Layer 5 of a small transformer language model trained on English Wikipedia (13 layers, counted from 0, width 96).
A neuron's activation on a vector x is SiLU(gate . x) times (in . x), where the dot is the dot product.

Input weights of the MLP neurons that the questions are about. A number n stands for (n - 128) times 0.0067.
n11 gate: 51, 117, 165, 188, 125, 87, 178, 166, 109, 128, 91, 113, 88, 162, 197, 46, 131, 147, 117, 135, 93, 95, 161, 170, 141, 109, 117, 105, 89, 130, 110, 106, 170, 151, 144, 112, 154, 156, 96, 125, 137, 187, 59, 109, 157, 176, 143, 141, 165, 122, 130, 140, 156, 127, 126, 120, 147, 96, 136, 68, 200, 112, 127, 177, 117, 123, 131, 150, 109, 155, 120, 111, 168, 146, 113, 140, 159, 88, 128, 119, 99, 37, 210, 206, 55, 128, 166, 99, 142, 129, 101, 133, 150, 75, 166, 195
n28 gate: 94, 124, 115, 117, 111, 179, 176, 182, 190, 90, 103, 135, 128, 140, 104, 119, 96, 122, 163, 71, 145, 119, 141, 107, 99, 127, 146, 96, 237, 95, 97, 199, 143, 182, 150, 154, 76, 119, 126, 82, 142, 140, 110, 88, 159, 147, 163, 170, 102, 102, 135, 161, 140, 125, 47, 93, 107, 99, 153, 127, 65, 201, 142, 101, 142, 104, 195, 82, 112, 160, 151, 105, 134, 150, 155, 141, 152, 109, 158, 99, 106, 137, 93, 150, 84, 66, 109, 46, 135, 118, 174, 147, 114, 111, 184, 154
n38 gate: 154, 115, 115, 116, 109, 142, 132, 141, 124, 110, 149, 103, 133, 120, 71, 113, 112, 167, 162, 107, 186, 152, 124, 143, 128, 159, 79, 57, 155, 121, 94, 152, 144, 103, 151, 223, 58, 110, 127, 146, 209, 106, 140, 114, 205, 148, 148, 168, 188, 67, 160, 152, 112, 133, 132, 125, 113, 118, 121, 88, 101, 146, 106, 131, 145, 132, 164, 141, 87, 167, 99, 107, 212, 147, 120, 123, 126, 90, 89, 86, 155, 94, 177, 182, 109, 130, 152, 156, 157, 138, 17, 148, 109, 65, 144, 175
n46 gate: 113, 118, 104, 134, 77, 25, 136, 150, 150, 99, 135, 76, 117, 125, 195, 93, 63, 119, 137, 131, 118, 109, 107, 145, 98, 130, 97, 112, 72, 151, 97, 140, 138, 93, 66, 56, 142, 127, 178, 146, 125, 184, 77, 149, 151, 161, 77, 135, 107, 118, 133, 160, 159, 153, 145, 156, 104, 166, 110, 116, 152, 161, 159, 219, 158, 136, 142, 193, 118, 114, 130, 105, 19, 93, 185, 142, 142, 134, 128, 145, 162, 151, 146, 159, 91, 123, 177, 104, 163, 61, 121, 184, 120, 116, 172, 166
n49 gate: 139, 105, 124, 135, 106, 117, 219, 130, 125, 34, 169, 94, 102, 114, 123, 106, 111, 106, 89, 95, 107, 102, 154, 156, 170, 125, 108, 78, 122, 116, 145, 157, 76, 130, 93, 160, 99, 85, 117, 156, 157, 72, 130, 128, 105, 113, 143, 149, 97, 121, 148, 127, 116, 35, 130, 162, 196, 129, 124, 158, 73, 152, 141, 127, 150, 42, 103, 200, 92, 134, 58, 102, 170, 72, 152, 101, 195, 156, 171, 192, 138, 135, 136, 160, 89, 104, 207, 141, 131, 109, 135, 132, 89, 116, 162, 146
n61 gate: 105, 67, 177, 138, 115, 133, 143, 81, 133, 136, 121, 63, 171, 182, 120, 136, 105, 154, 213, 71, 117, 201, 105, 72, 123, 141, 115, 126, 179, 72, 69, 130, 122, 105, 104, 193, 136, 105, 117, 132, 107, 84, 148, 138, 107, 126, 119, 65, 68, 94, 216, 130, 153, 103, 150, 149, 137, 152, 122, 100, 87, 154, 141, 89, 108, 104, 165, 113, 130, 59, 81, 140, 158, 99, 164, 131, 170, 72, 135, 128, 72, 87, 172, 140, 174, 97, 125, 132, 183, 143, 125, 164, 130, 149, 142, 136
n66 gate: 89, 106, 124, 92, 126, 192, 135, 185, 147, 169, 145, 70, 110, 177, 174, 175, 133, 171, 154, 11, 161, 140, 109, 167, 141, 98, 203, 89, 79, 172, 75, 105, 130, 146, 168, 168, 163, 156, 118, 79, 164, 153, 100, 119, 117, 138, 154, 108, 127, 128, 210, 109, 83, 112, 149, 92, 162, 90, 217, 137, 140, 242, 92, 168, 154, 136, 191, 55, 118, 50, 165, 155, 129, 123, 191, 201, 153, 158, 153, 83, 93, 130, 168, 126, 105, 100, 141, 141, 104, 130, 92, 121, 157, 97, 119, 183
n76 gate: 54, 105, 108, 149, 128, 169, 111, 154, 111, 79, 153, 134, 85, 106, 136, 126, 120, 117, 168, 170, 91, 201, 114, 111, 123, 127, 134, 171, 108, 145, 197, 173, 148, 177, 171, 86, 101, 154, 29, 106, 131, 156, 103, 141, 130, 120, 145, 167, 165, 152, 171, 112, 162, 114, 98, 126, 158, 169, 80, 48, 179, 145, 168, 153, 130, 136, 139, 78, 156, 126, 143, 148, 116, 158, 164, 170, 104, 50, 129, 109, 205, 139, 128, 168, 67, 139, 157, 131, 173, 153, 155, 62, 119, 97, 175, 143
n112 gate: 178, 87, 108, 134, 153, 67, 154, 125, 54, 174, 155, 139, 138, 137, 149, 123, 127, 180, 128, 123, 92, 139, 171, 154, 137, 179, 195, 108, 162, 122, 157, 95, 174, 50, 78, 162, 201, 146, 129, 114, 155, 104, 125, 140, 108, 128, 125, 173, 82, 127, 116, 106, 149, 92, 158, 128, 189, 77, 122, 113, 137, 111, 122, 94, 135, 137, 99, 142, 113, 242, 193, 142, 161, 138, 116, 119, 133, 158, 161, 147, 138, 142, 163, 122, 167, 175, 132, 79, 124, 124, 163, 81, 83, 162, 104, 133
n156 gate: 122, 122, 172, 142, 58, 151, 212, 115, 126, 146, 163, 108, 148, 92, 105, 100, 178, 205, 81, 122, 172, 62, 120, 127, 204, 219, 130, 123, 154, 111, 111, 98, 82, 129, 126, 168, 141, 193, 108, 155, 147, 112, 120, 120, 78, 139, 50, 136, 162, 169, 123, 174, 143, 141, 108, 130, 68, 119, 57, 117, 95, 88, 105, 104, 122, 150, 197, 107, 106, 126, 108, 171, 142, 186, 127, 173, 79, 134, 175, 113, 143, 134, 164, 130, 177, 115, 150, 161, 133, 137, 117, 153, 141, 144, 72, 127
n184 gate: 122, 139, 146, 97, 137, 112, 130, 168, 100, 104, 135, 61, 130, 131, 177, 148, 138, 144, 116, 155, 145, 167, 146, 119, 145, 106, 139, 71, 111, 90, 178, 137, 116, 155, 161, 73, 118, 155, 112, 80, 169, 110, 55, 68, 138, 46, 75, 84, 101, 190, 141, 139, 153, 49, 157, 160, 94, 146, 114, 118, 129, 113, 180, 121, 90, 181, 104, 138, 122, 189, 138, 61, 173, 146, 178, 127, 108, 157, 147, 137, 82, 159, 171, 159, 146, 152, 133, 148, 131, 202, 166, 168, 62, 174, 98, 70
n190 gate: 91, 80, 138, 149, 99, 92, 105, 151, 199, 127, 153, 156, 113, 125, 123, 55, 109, 129, 131, 139, 39, 190, 86, 128, 109, 163, 104, 146, 113, 170, 124, 160, 96, 147, 138, 131, 103, 161, 139, 179, 94, 148, 97, 124, 181, 111, 171, 122, 127, 67, 121, 112, 185, 115, 114, 112, 145, 75, 192, 98, 79, 134, 119, 121, 117, 168, 181, 134, 103, 79, 74, 123, 152, 90, 150, 159, 173, 95, 116, 137, 151, 127, 141, 98, 193, 122, 110, 84, 107, 102, 92, 189, 93, 174, 117, 93
n11 in: 97, 166, 126, 170, 202, 121, 137, 116, 154, 248, 132, 165, 145, 127, 119, 157, 145, 211, 112, 132, 130, 112, 67, 155, 150, 138, 131, 174, 195, 153, 133, 124, 119, 131, 107, 156, 152, 139, 198, 139, 92, 126, 134, 129, 107, 42, 109, 168, 81, 95, 125, 141, 136, 110, 124, 151, 156, 166, 168, 146, 156, 85, 128, 99, 133, 165, 117, 139, 103, 88, 74, 129, 140, 152, 138, 135, 94, 126, 171, 160, 115, 177, 110, 125, 117, 159, 114, 134, 90, 118, 158, 160, 87, 135, 46, 181
n28 in: 50, 119, 94, 54, 83, 148, 110, 115, 117, 172, 131, 60, 156, 134, 127, 116, 177, 68, 126, 172, 109, 154, 81, 72, 98, 134, 72, 84, 111, 79, 135, 119, 119, 149, 113, 143, 131, 67, 165, 154, 96, 135, 56, 132, 129, 181, 128, 131, 107, 136, 204, 100, 85, 137, 142, 68, 89, 145, 168, 122, 101, 179, 163, 155, 114, 101, 134, 106, 175, 53, 118, 187, 148, 119, 174, 138, 150, 195, 93, 65, 116, 168, 132, 113, 69, 141, 153, 115, 88, 137, 104, 139, 93, 114, 90, 175
n38 in: 152, 117, 157, 94, 88, 170, 97, 128, 165, 171, 127, 141, 127, 136, 112, 61, 75, 205, 171, 92, 149, 118, 162, 115, 90, 168, 141, 105, 166, 100, 161, 147, 128, 96, 133, 185, 89, 131, 106, 124, 147, 112, 134, 96, 141, 119, 130, 160, 187, 73, 92, 156, 66, 168, 141, 112, 75, 116, 114, 92, 124, 121, 146, 162, 109, 147, 137, 122, 139, 147, 67, 117, 159, 201, 99, 88, 124, 113, 43, 103, 176, 130, 148, 211, 106, 133, 110, 140, 155, 141, 143, 155, 64, 100, 175, 139
n46 in: 176, 127, 80, 153, 144, 181, 102, 155, 155, 121, 141, 144, 174, 92, 133, 111, 97, 136, 82, 167, 82, 59, 132, 72, 112, 149, 109, 80, 104, 123, 152, 153, 145, 119, 138, 117, 122, 172, 132, 12, 94, 131, 143, 197, 101, 100, 159, 70, 199, 140, 117, 71, 126, 132, 90, 110, 214, 80, 124, 150, 101, 157, 79, 100, 97, 145, 90, 114, 127, 130, 138, 91, 160, 83, 84, 133, 89, 118, 63, 149, 124, 97, 137, 53, 128, 145, 178, 94, 134, 107, 200, 145, 140, 84, 163, 148
n49 in: 98, 138, 138, 158, 153, 93, 166, 119, 161, 65, 123, 163, 118, 105, 154, 96, 128, 109, 67, 147, 145, 169, 90, 97, 128, 107, 150, 70, 164, 186, 149, 161, 60, 132, 66, 138, 51, 139, 161, 138, 99, 94, 50, 64, 157, 155, 158, 114, 68, 130, 134, 128, 91, 82, 151, 191, 130, 207, 103, 175, 137, 144, 134, 142, 140, 58, 147, 150, 82, 88, 54, 77, 134, 65, 166, 129, 144, 155, 165, 167, 136, 138, 127, 87, 163, 122, 126, 137, 119, 185, 96, 99, 118, 180, 124, 60
n61 in: 150, 180, 157, 95, 130, 169, 166, 41, 83, 49, 169, 125, 138, 112, 105, 95, 168, 130, 193, 72, 95, 145, 108, 110, 126, 135, 100, 184, 180, 109, 139, 200, 129, 139, 153, 94, 144, 182, 171, 181, 135, 151, 61, 164, 81, 78, 98, 109, 80, 182, 172, 132, 129, 109, 126, 90, 93, 126, 104, 137, 195, 206, 109, 41, 156, 108, 166, 118, 59, 144, 112, 195, 133, 113, 128, 129, 139, 115, 111, 99, 101, 103, 165, 179, 170, 95, 143, 172, 126, 136, 89, 149, 212, 156, 129, 149
n66 in: 172, 105, 168, 141, 48, 185, 184, 108, 169, 187, 136, 112, 67, 54, 81, 178, 174, 137, 33, 81, 152, 141, 87, 162, 129, 104, 162, 182, 127, 197, 149, 160, 114, 109, 115, 179, 140, 177, 129, 135, 130, 150, 137, 242, 193, 159, 150, 86, 184, 123, 110, 118, 171, 156, 169, 120, 172, 107, 106, 188, 170, 103, 116, 170, 210, 135, 162, 148, 99, 112, 108, 174, 123, 92, 159, 169, 121, 116, 189, 110, 162, 92, 193, 101, 138, 107, 115, 101, 138, 93, 124, 89, 158, 88, 212, 183
n76 in: 119, 151, 146, 119, 89, 148, 133, 109, 110, 106, 117, 149, 108, 59, 137, 82, 183, 118, 155, 126, 194, 92, 114, 161, 57, 162, 131, 154, 155, 133, 121, 152, 81, 167, 144, 121, 135, 92, 153, 179, 111, 128, 146, 143, 152, 162, 131, 147, 134, 94, 125, 119, 157, 185, 222, 113, 131, 155, 58, 142, 240, 144, 116, 141, 154, 142, 158, 165, 118, 93, 97, 166, 134, 186, 83, 110, 100, 170, 151, 100, 84, 98, 132, 101, 152, 104, 101, 136, 64, 127, 143, 57, 119, 175, 136, 79
n112 in: 125, 156, 146, 128, 180, 106, 94, 92, 185, 81, 137, 120, 94, 29, 203, 147, 138, 47, 60, 82, 100, 89, 121, 158, 138, 130, 85, 130, 103, 130, 171, 55, 132, 206, 152, 146, 97, 77, 126, 135, 105, 139, 82, 74, 113, 124, 103, 110, 101, 71, 206, 136, 121, 77, 136, 101, 132, 122, 99, 171, 180, 130, 128, 145, 155, 154, 130, 94, 118, 116, 137, 92, 145, 128, 86, 78, 127, 167, 115, 139, 85, 87, 148, 153, 127, 80, 104, 151, 143, 118, 120, 54, 97, 45, 173, 109
n156 in: 200, 55, 91, 137, 193, 172, 114, 113, 165, 120, 92, 76, 82, 126, 140, 160, 144, 86, 77, 123, 114, 135, 124, 136, 149, 83, 166, 126, 153, 147, 179, 130, 107, 56, 143, 130, 136, 132, 179, 91, 19, 123, 127, 103, 126, 180, 130, 141, 68, 171, 114, 94, 98, 147, 116, 90, 112, 49, 186, 143, 198, 108, 162, 111, 58, 123, 137, 142, 111, 150, 83, 135, 86, 96, 123, 190, 104, 212, 138, 72, 121, 62, 168, 144, 118, 145, 143, 114, 125, 99, 131, 108, 183, 148, 143, 84
n184 in: 158, 145, 134, 157, 156, 91, 141, 184, 116, 143, 174, 131, 91, 116, 158, 100, 166, 183, 78, 57, 63, 132, 188, 168, 175, 106, 182, 82, 151, 117, 90, 165, 142, 186, 122, 121, 109, 71, 144, 137, 134, 111, 120, 186, 103, 105, 115, 227, 160, 108, 162, 125, 104, 85, 105, 202, 138, 143, 135, 155, 132, 153, 168, 132, 105, 174, 93, 140, 84, 169, 158, 205, 93, 167, 118, 150, 187, 91, 116, 136, 87, 106, 132, 123, 87, 124, 133, 112, 188, 153, 154, 165, 68, 60, 162, 147
n190 in: 183, 62, 150, 145, 162, 120, 124, 116, 135, 115, 117, 172, 137, 141, 95, 96, 105, 144, 118, 183, 118, 154, 137, 147, 126, 92, 174, 151, 102, 138, 171, 219, 152, 162, 119, 128, 62, 145, 125, 143, 113, 195, 125, 191, 156, 84, 181, 102, 160, 104, 114, 121, 188, 114, 157, 143, 122, 58, 131, 51, 109, 123, 163, 123, 79, 176, 96, 131, 124, 122, 133, 110, 128, 70, 104, 92, 131, 132, 82, 121, 69, 154, 170, 109, 152, 65, 101, 77, 167, 140, 153, 200, 179, 176, 128, 85

Each question shows a token from some text and the vector x that enters the MLP there. A number n stands for (n - 128) times 0.025.

"4": 196, 89, 125, 116, 121, 156, 118, 116, 126, 134, 111, 118, 109, 69, 103, 136, 150, 112, 128, 134, 157, 91, 205, 155, 106, 131, 98, 124, 133, 148, 124, 129, 141, 122, 158, 128, 131, 135, 137, 147, 140, 151, 150, 85, 110, 99, 120, 129, 135, 138, 91, 99, 112, 112, 154, 193, 122, 162, 146, 143, 86, 82, 126, 112, 99, 115, 131, 183, 178, 148, 132, 140, 117, 117, 67, 107, 113, 104, 144, 64, 167, 102, 83, 94, 127, 93, 116, 187, 137, 133, 120, 156, 111, 115, 117, 157
Which two neurons fire most, strongest first? n38, n28

"ag": 97, 108, 167, 126, 101, 108, 146, 120, 90, 123, 115, 145, 86, 82, 155, 79, 174, 127, 147, 147, 164, 149, 172, 72, 122, 94, 133, 143, 132, 139, 117, 130, 164, 93, 162, 123, 106, 124, 122, 109, 115, 161, 114, 124, 152, 136, 138, 83, 58, 117, 157, 122, 117, 129, 147, 167, 66, 112, 147, 105, 107, 117, 121, 65, 94, 127, 116, 149, 179, 134, 133, 81, 156, 133, 92, 142, 136, 129, 142, 125, 170, 115, 137, 123, 144, 146, 151, 115, 136, 119, 157, 137, 123, 120, 115, 100
Which of these neurons fires most? n190

"ary": 144, 186, 145, 136, 110, 136, 113, 95, 139, 162, 139, 147, 89, 68, 107, 135, 148, 155, 137, 161, 167, 97, 171, 188, 141, 157, 107, 115, 103, 134, 139, 79, 95, 141, 158, 103, 118, 96, 149, 112, 73, 172, 130, 105, 108, 122, 145, 157, 142, 106, 82, 64, 104, 140, 115, 147, 117, 117, 131, 118, 151, 133, 118, 144, 75, 94, 136, 172, 143, 130, 154, 134, 116, 166, 134, 128, 127, 129, 146, 143, 134, 137, 107, 145, 87, 97, 117, 156, 131, 115, 154, 132, 130, 138, 188, 167
Which of these neurons fires most? n11

"oc": 119, 111, 124, 151, 135, 123, 129, 105, 128, 141, 133, 117, 125, 66, 139, 98, 171, 115, 127, 90, 178, 132, 159, 134, 109, 112, 121, 106, 127, 134, 166, 98, 130, 92, 169, 135, 116, 96, 115, 120, 95, 178, 143, 104, 74, 98, 132, 77, 127, 123, 112, 101, 85, 122, 163, 139, 150, 111, 139, 131, 115, 64, 102, 134, 110, 131, 141, 146, 125, 152, 105, 134, 128, 150, 82, 120, 146, 116, 105, 156, 103, 117, 127, 74, 123, 157, 132, 88, 144, 116, 152, 50, 118, 69, 143, 165
Which of these neurons fires most? n112

"\n": 163, 144, 135, 89, 135, 186, 157, 136, 104, 162, 115, 151, 156, 71, 102, 140, 108, 114, 78, 88, 148, 130, 102, 110, 135, 132, 126, 131, 148, 77, 103, 137, 148, 136, 179, 159, 151, 108, 129, 156, 105, 149, 153, 70, 131, 122, 120, 154, 145, 152, 74, 124, 147, 135, 130, 104, 131, 155, 148, 97, 124, 129, 158, 169, 197, 114, 106, 160, 150, 105, 131, 153, 105, 80, 114, 122, 78, 113, 162, 112, 109, 174, 86, 149, 108, 111, 143, 128, 125, 98, 130, 146, 82, 132, 145, 128
Which of these neurons fires most? n28

"arly": 178, 172, 147, 121, 104, 152, 102, 123, 140, 179, 121, 139, 98, 112, 140, 115, 107, 114, 102, 109, 153, 123, 121, 171, 148, 128, 56, 125, 149, 149, 159, 140, 122, 115, 154, 113, 143, 156, 140, 146, 90, 180, 131, 45, 110, 126, 123, 163, 120, 148, 125, 84, 164, 130, 115, 121, 127, 128, 148, 109, 107, 122, 85, 130, 64, 131, 110, 98, 141, 146, 116, 109, 150, 130, 71, 106, 136, 142, 88, 114, 114, 169, 119, 135, 102, 72, 97, 136, 136, 126, 148, 170, 139, 126, 169, 122
Which of these neurons fires most? n190

" call": 154, 147, 143, 124, 143, 159, 114, 138, 114, 113, 98, 81, 116, 122, 108, 124, 84, 136, 117, 101, 148, 105, 173, 96, 99, 166, 156, 123, 96, 122, 113, 110, 128, 144, 170, 156, 161, 125, 101, 131, 54, 160, 130, 108, 112, 161, 156, 120, 110, 124, 154, 76, 131, 81, 157, 160, 95, 144, 158, 93, 162, 115, 137, 59, 213, 92, 142, 118, 149, 142, 143, 83, 128, 107, 124, 157, 150, 121, 115, 103, 136, 137, 108, 137, 137, 87, 138, 135, 149, 107, 135, 181, 156, 157, 122, 119
Which of these neurons fires most? n61

"1": 203, 101, 119, 119, 109, 134, 131, 174, 111, 127, 125, 159, 113, 75, 141, 91, 132, 146, 170, 140, 154, 141, 145, 174, 69, 145, 104, 145, 148, 124, 131, 113, 175, 130, 162, 167, 147, 128, 162, 121, 70, 145, 133, 116, 152, 113, 92, 134, 89, 118, 123, 84, 102, 127, 148, 175, 129, 171, 145, 162, 105, 85, 158, 123, 133, 129, 110, 188, 142, 124, 152, 161, 158, 83, 76, 139, 144, 141, 158, 123, 136, 125, 82, 135, 132, 96, 147, 152, 112, 136, 118, 124, 138, 130, 160, 160
Which of these neurons fires most? n28

" Ar": 138, 127, 163, 150, 124, 135, 132, 121, 160, 192, 163, 171, 116, 45, 114, 150, 144, 130, 117, 89, 174, 127, 159, 96, 117, 165, 117, 134, 144, 158, 98, 133, 186, 163, 109, 159, 151, 141, 134, 141, 81, 164, 119, 150, 130, 141, 177, 100, 124, 124, 149, 104, 92, 134, 131, 128, 127, 144, 151, 144, 143, 125, 158, 55, 39, 95, 90, 145, 105, 146, 122, 121, 119, 153, 132, 135, 129, 122, 163, 134, 121, 143, 115, 173, 109, 127, 145, 131, 103, 181, 138, 158, 127, 115, 123, 140
Which two neurons fire most, strongest first? n156, n61

" g": 183, 148, 156, 96, 164, 113, 141, 141, 110, 145, 134, 102, 97, 80, 131, 190, 169, 145, 146, 101, 165, 129, 147, 97, 135, 101, 96, 108, 131, 112, 103, 138, 184, 120, 152, 114, 172, 127, 127, 141, 111, 151, 102, 139, 164, 127, 126, 108, 145, 99, 113, 78, 130, 98, 135, 132, 128, 154, 138, 102, 149, 124, 152, 73, 148, 99, 109, 125, 158, 121, 139, 159, 123, 72, 123, 152, 148, 184, 119, 96, 156, 146, 69, 121, 150, 133, 147, 142, 111, 115, 149, 119, 180, 113, 119, 124
Which of these neurons fires most? n66

" V": 120, 84, 124, 121, 131, 129, 121, 117, 116, 103, 116, 111, 131, 93, 106, 166, 161, 165, 90, 131, 134, 142, 167, 87, 128, 120, 96, 182, 119, 114, 109, 104, 191, 130, 132, 95, 143, 102, 153, 140, 102, 169, 131, 133, 121, 134, 109, 84, 158, 94, 107, 122, 152, 94, 130, 148, 129, 151, 159, 78, 117, 98, 121, 92, 161, 125, 95, 132, 177, 143, 123, 167, 137, 200, 127, 147, 158, 136, 137, 120, 103, 169, 114, 129, 183, 94, 172, 134, 157, 133, 120, 96, 135, 143, 159, 140
Which three neurons fire most, strongest first? n49, n38, n61

"0": 178, 96, 124, 139, 112, 165, 122, 135, 106, 144, 179, 130, 115, 124, 110, 141, 140, 125, 117, 126, 157, 123, 166, 185, 119, 122, 117, 132, 152, 152, 118, 118, 167, 113, 138, 104, 109, 163, 164, 128, 133, 158, 165, 67, 136, 134, 122, 144, 129, 107, 106, 104, 92, 107, 139, 167, 130, 144, 106, 138, 105, 107, 193, 79, 131, 109, 98, 237, 126, 94, 153, 140, 122, 110, 101, 117, 111, 117, 137, 88, 147, 104, 91, 104, 156, 93, 132, 178, 118, 156, 113, 172, 140, 122, 150, 142
Which of these neurons fires most? n28

" |": 126, 143, 121, 86, 119, 127, 170, 109, 130, 169, 78, 138, 135, 106, 128, 109, 121, 105, 109, 125, 126, 110, 124, 140, 123, 107, 101, 126, 142, 130, 128, 84, 141, 126, 169, 103, 119, 128, 122, 142, 130, 164, 160, 140, 89, 127, 163, 104, 103, 116, 104, 86, 106, 153, 135, 103, 115, 211, 172, 110, 157, 106, 153, 146, 112, 103, 133, 126, 135, 119, 150, 165, 79, 87, 92, 116, 116, 133, 144, 113, 156, 166, 132, 134, 142, 79, 142, 126, 141, 156, 116, 114, 148, 101, 146, 115
Which of these neurons fires most? n184

" He": 102, 149, 153, 122, 137, 139, 81, 105, 139, 157, 100, 177, 162, 88, 84, 166, 165, 167, 117, 129, 165, 118, 138, 97, 101, 133, 151, 114, 126, 123, 147, 137, 140, 128, 137, 106, 98, 130, 130, 114, 94, 173, 111, 139, 154, 155, 108, 120, 119, 121, 149, 107, 137, 109, 171, 139, 129, 140, 133, 140, 125, 157, 163, 121, 122, 91, 195, 104, 97, 75, 130, 108, 110, 115, 64, 106, 92, 161, 175, 102, 109, 117, 37, 193, 149, 100, 120, 128, 125, 91, 125, 134, 136, 128, 162, 122
Which three neurons fire most, strongest first? n28, n184, n66

"ton": 130, 86, 153, 129, 109, 149, 155, 93, 118, 154, 117, 136, 87, 81, 104, 127, 144, 142, 123, 146, 176, 107, 172, 175, 149, 118, 67, 156, 126, 125, 116, 60, 95, 141, 127, 161, 188, 133, 102, 146, 118, 190, 122, 85, 112, 144, 121, 142, 106, 121, 93, 62, 105, 153, 120, 144, 131, 122, 113, 131, 136, 84, 115, 110, 148, 109, 88, 122, 139, 117, 117, 125, 107, 151, 92, 117, 143, 148, 78, 124, 109, 122, 144, 142, 144, 122, 102, 137, 101, 95, 154, 134, 136, 93, 155, 149
Which three neurons fire most, strongest first? n156, n11, n49

"an": 173, 130, 123, 109, 128, 112, 109, 125, 146, 130, 147, 184, 113, 120, 88, 119, 169, 155, 74, 142, 170, 129, 168, 141, 145, 130, 94, 166, 142, 121, 134, 94, 137, 108, 151, 77, 168, 136, 120, 154, 107, 165, 143, 149, 116, 124, 194, 138, 83, 137, 86, 107, 106, 145, 98, 154, 142, 154, 106, 145, 166, 129, 114, 152, 77, 97, 69, 146, 124, 112, 170, 109, 132, 142, 114, 97, 145, 82, 109, 120, 115, 108, 93, 150, 119, 141, 116, 136, 117, 119, 149, 132, 150, 111, 192, 135
The most active neuron and its activation: n28, at about 0.77

" was": 168, 130, 126, 111, 128, 139, 137, 116, 101, 166, 128, 143, 141, 86, 105, 109, 169, 125, 119, 82, 150, 105, 116, 120, 132, 60, 128, 141, 110, 159, 118, 163, 134, 185, 190, 123, 109, 165, 134, 123, 79, 148, 158, 125, 140, 133, 116, 121, 101, 126, 195, 114, 104, 141, 118, 128, 125, 144, 162, 92, 151, 132, 91, 110, 98, 89, 115, 155, 169, 121, 136, 138, 99, 114, 66, 104, 109, 123, 186, 95, 157, 136, 87, 159, 159, 85, 151, 134, 165, 121, 159, 132, 147, 114, 151, 118
Which two neurons fire most, strongest first? n66, n76

"3": 162, 141, 122, 122, 120, 139, 145, 164, 129, 122, 109, 142, 111, 80, 128, 143, 145, 164, 130, 117, 146, 108, 195, 182, 82, 148, 109, 166, 130, 143, 114, 130, 165, 138, 174, 143, 115, 152, 133, 146, 97, 121, 135, 107, 147, 127, 131, 118, 115, 132, 110, 89, 99, 132, 154, 173, 100, 165, 140, 112, 82, 122, 133, 137, 111, 154, 121, 176, 164, 121, 126, 131, 159, 80, 66, 147, 130, 138, 160, 87, 177, 122, 73, 99, 108, 77, 122, 157, 117, 168, 122, 128, 111, 118, 138, 160
Which of these neurons fires most? n38

" Ch": 164, 162, 160, 161, 99, 158, 115, 138, 140, 148, 117, 143, 110, 110, 111, 149, 152, 118, 114, 100, 154, 104, 165, 91, 145, 115, 131, 145, 144, 96, 99, 104, 204, 109, 139, 59, 160, 147, 141, 133, 89, 166, 137, 159, 154, 128, 119, 129, 123, 73, 179, 105, 133, 83, 127, 145, 122, 152, 148, 112, 108, 88, 144, 106, 130, 107, 134, 152, 154, 151, 133, 111, 109, 146, 115, 138, 139, 94, 98, 84, 121, 134, 125, 190, 119, 113, 188, 99, 86, 100, 119, 162, 136, 144, 127, 108
Which of these neurons fires most? n49

",": 149, 124, 133, 114, 116, 144, 127, 130, 120, 127, 123, 102, 98, 121, 130, 116, 182, 143, 129, 123, 133, 139, 172, 108, 118, 133, 115, 122, 101, 106, 136, 124, 121, 127, 140, 118, 136, 127, 122, 114, 111, 162, 142, 121, 116, 139, 122, 109, 86, 170, 61, 97, 128, 123, 130, 136, 148, 227, 183, 114, 129, 95, 127, 125, 107, 95, 134, 159, 88, 127, 113, 135, 72, 91, 72, 135, 86, 110, 131, 103, 123, 148, 117, 123, 129, 108, 145, 130, 170, 153, 140, 129, 122, 123, 128, 154
Which of these neurons fires most? n112

"p": 186, 112, 134, 149, 164, 90, 131, 101, 154, 141, 166, 110, 96, 107, 134, 133, 106, 142, 92, 131, 148, 125, 193, 147, 101, 70, 109, 168, 144, 151, 124, 130, 149, 121, 128, 75, 113, 93, 156, 134, 90, 168, 146, 113, 135, 159, 101, 102, 108, 143, 104, 100, 112, 116, 154, 86, 108, 108, 130, 120, 92, 132, 139, 130, 171, 111, 135, 192, 170, 67, 173, 121, 106, 89, 125, 129, 159, 74, 100, 133, 111, 123, 139, 98, 135, 156, 152, 80, 124, 140, 139, 145, 134, 135, 144, 108
Which of these neurons fires most? n46

" ann": 193, 124, 161, 113, 97, 154, 89, 157, 137, 139, 98, 116, 100, 119, 134, 97, 117, 164, 138, 100, 140, 127, 148, 98, 78, 154, 92, 102, 128, 184, 94, 142, 154, 136, 135, 52, 165, 147, 86, 153, 83, 177, 128, 82, 117, 114, 157, 140, 178, 108, 169, 140, 159, 99, 129, 104, 102, 148, 139, 115, 128, 108, 146, 139, 129, 136, 119, 157, 138, 170, 134, 121, 84, 131, 101, 146, 131, 139, 132, 136, 119, 126, 140, 92, 157, 93, 132, 126, 170, 136, 138, 86, 124, 164, 133, 76
Which of these neurons fires most? n190

"m": 134, 101, 164, 105, 124, 117, 98, 131, 119, 156, 134, 124, 79, 123, 118, 120, 185, 117, 107, 125, 115, 133, 161, 165, 126, 107, 89, 142, 110, 86, 114, 107, 168, 103, 149, 70, 118, 107, 145, 133, 100, 188, 116, 108, 94, 135, 98, 143, 126, 111, 138, 78, 94, 94, 140, 82, 114, 128, 119, 109, 148, 121, 100, 109, 117, 118, 86, 146, 179, 113, 174, 150, 153, 122, 104, 126, 135, 132, 152, 161, 107, 121, 144, 105, 123, 164, 184, 142, 148, 143, 149, 129, 111, 165, 182, 163
The most active neuron and its activation: n112, at about 2.4

"L": 139, 115, 115, 139, 156, 130, 115, 128, 155, 108, 125, 186, 120, 158, 89, 123, 122, 101, 113, 124, 166, 165, 145, 118, 115, 116, 120, 162, 122, 100, 79, 107, 189, 150, 140, 102, 145, 143, 127, 144, 138, 187, 109, 113, 123, 106, 86, 139, 127, 65, 110, 114, 136, 119, 132, 90, 95, 142, 186, 57, 91, 124, 141, 156, 134, 114, 115, 135, 133, 142, 135, 119, 139, 150, 108, 123, 123, 106, 136, 97, 123, 143, 95, 139, 154, 100, 184, 146, 94, 117, 158, 98, 141, 131, 126, 116
Which of these neurons fires most? n190

" m": 164, 162, 125, 110, 136, 125, 92, 162, 129, 150, 139, 122, 142, 103, 128, 145, 197, 121, 111, 110, 114, 131, 179, 143, 118, 115, 126, 128, 84, 102, 133, 118, 200, 92, 163, 102, 133, 152, 137, 170, 127, 177, 122, 104, 119, 159, 116, 129, 190, 111, 126, 87, 105, 73, 95, 100, 136, 171, 144, 131, 137, 123, 135, 121, 144, 116, 52, 137, 157, 146, 119, 116, 148, 102, 121, 117, 124, 139, 132, 124, 119, 129, 131, 80, 143, 113, 178, 158, 117, 149, 165, 126, 133, 125, 164, 134
The most active neuron and its activation: n184, at about 1.4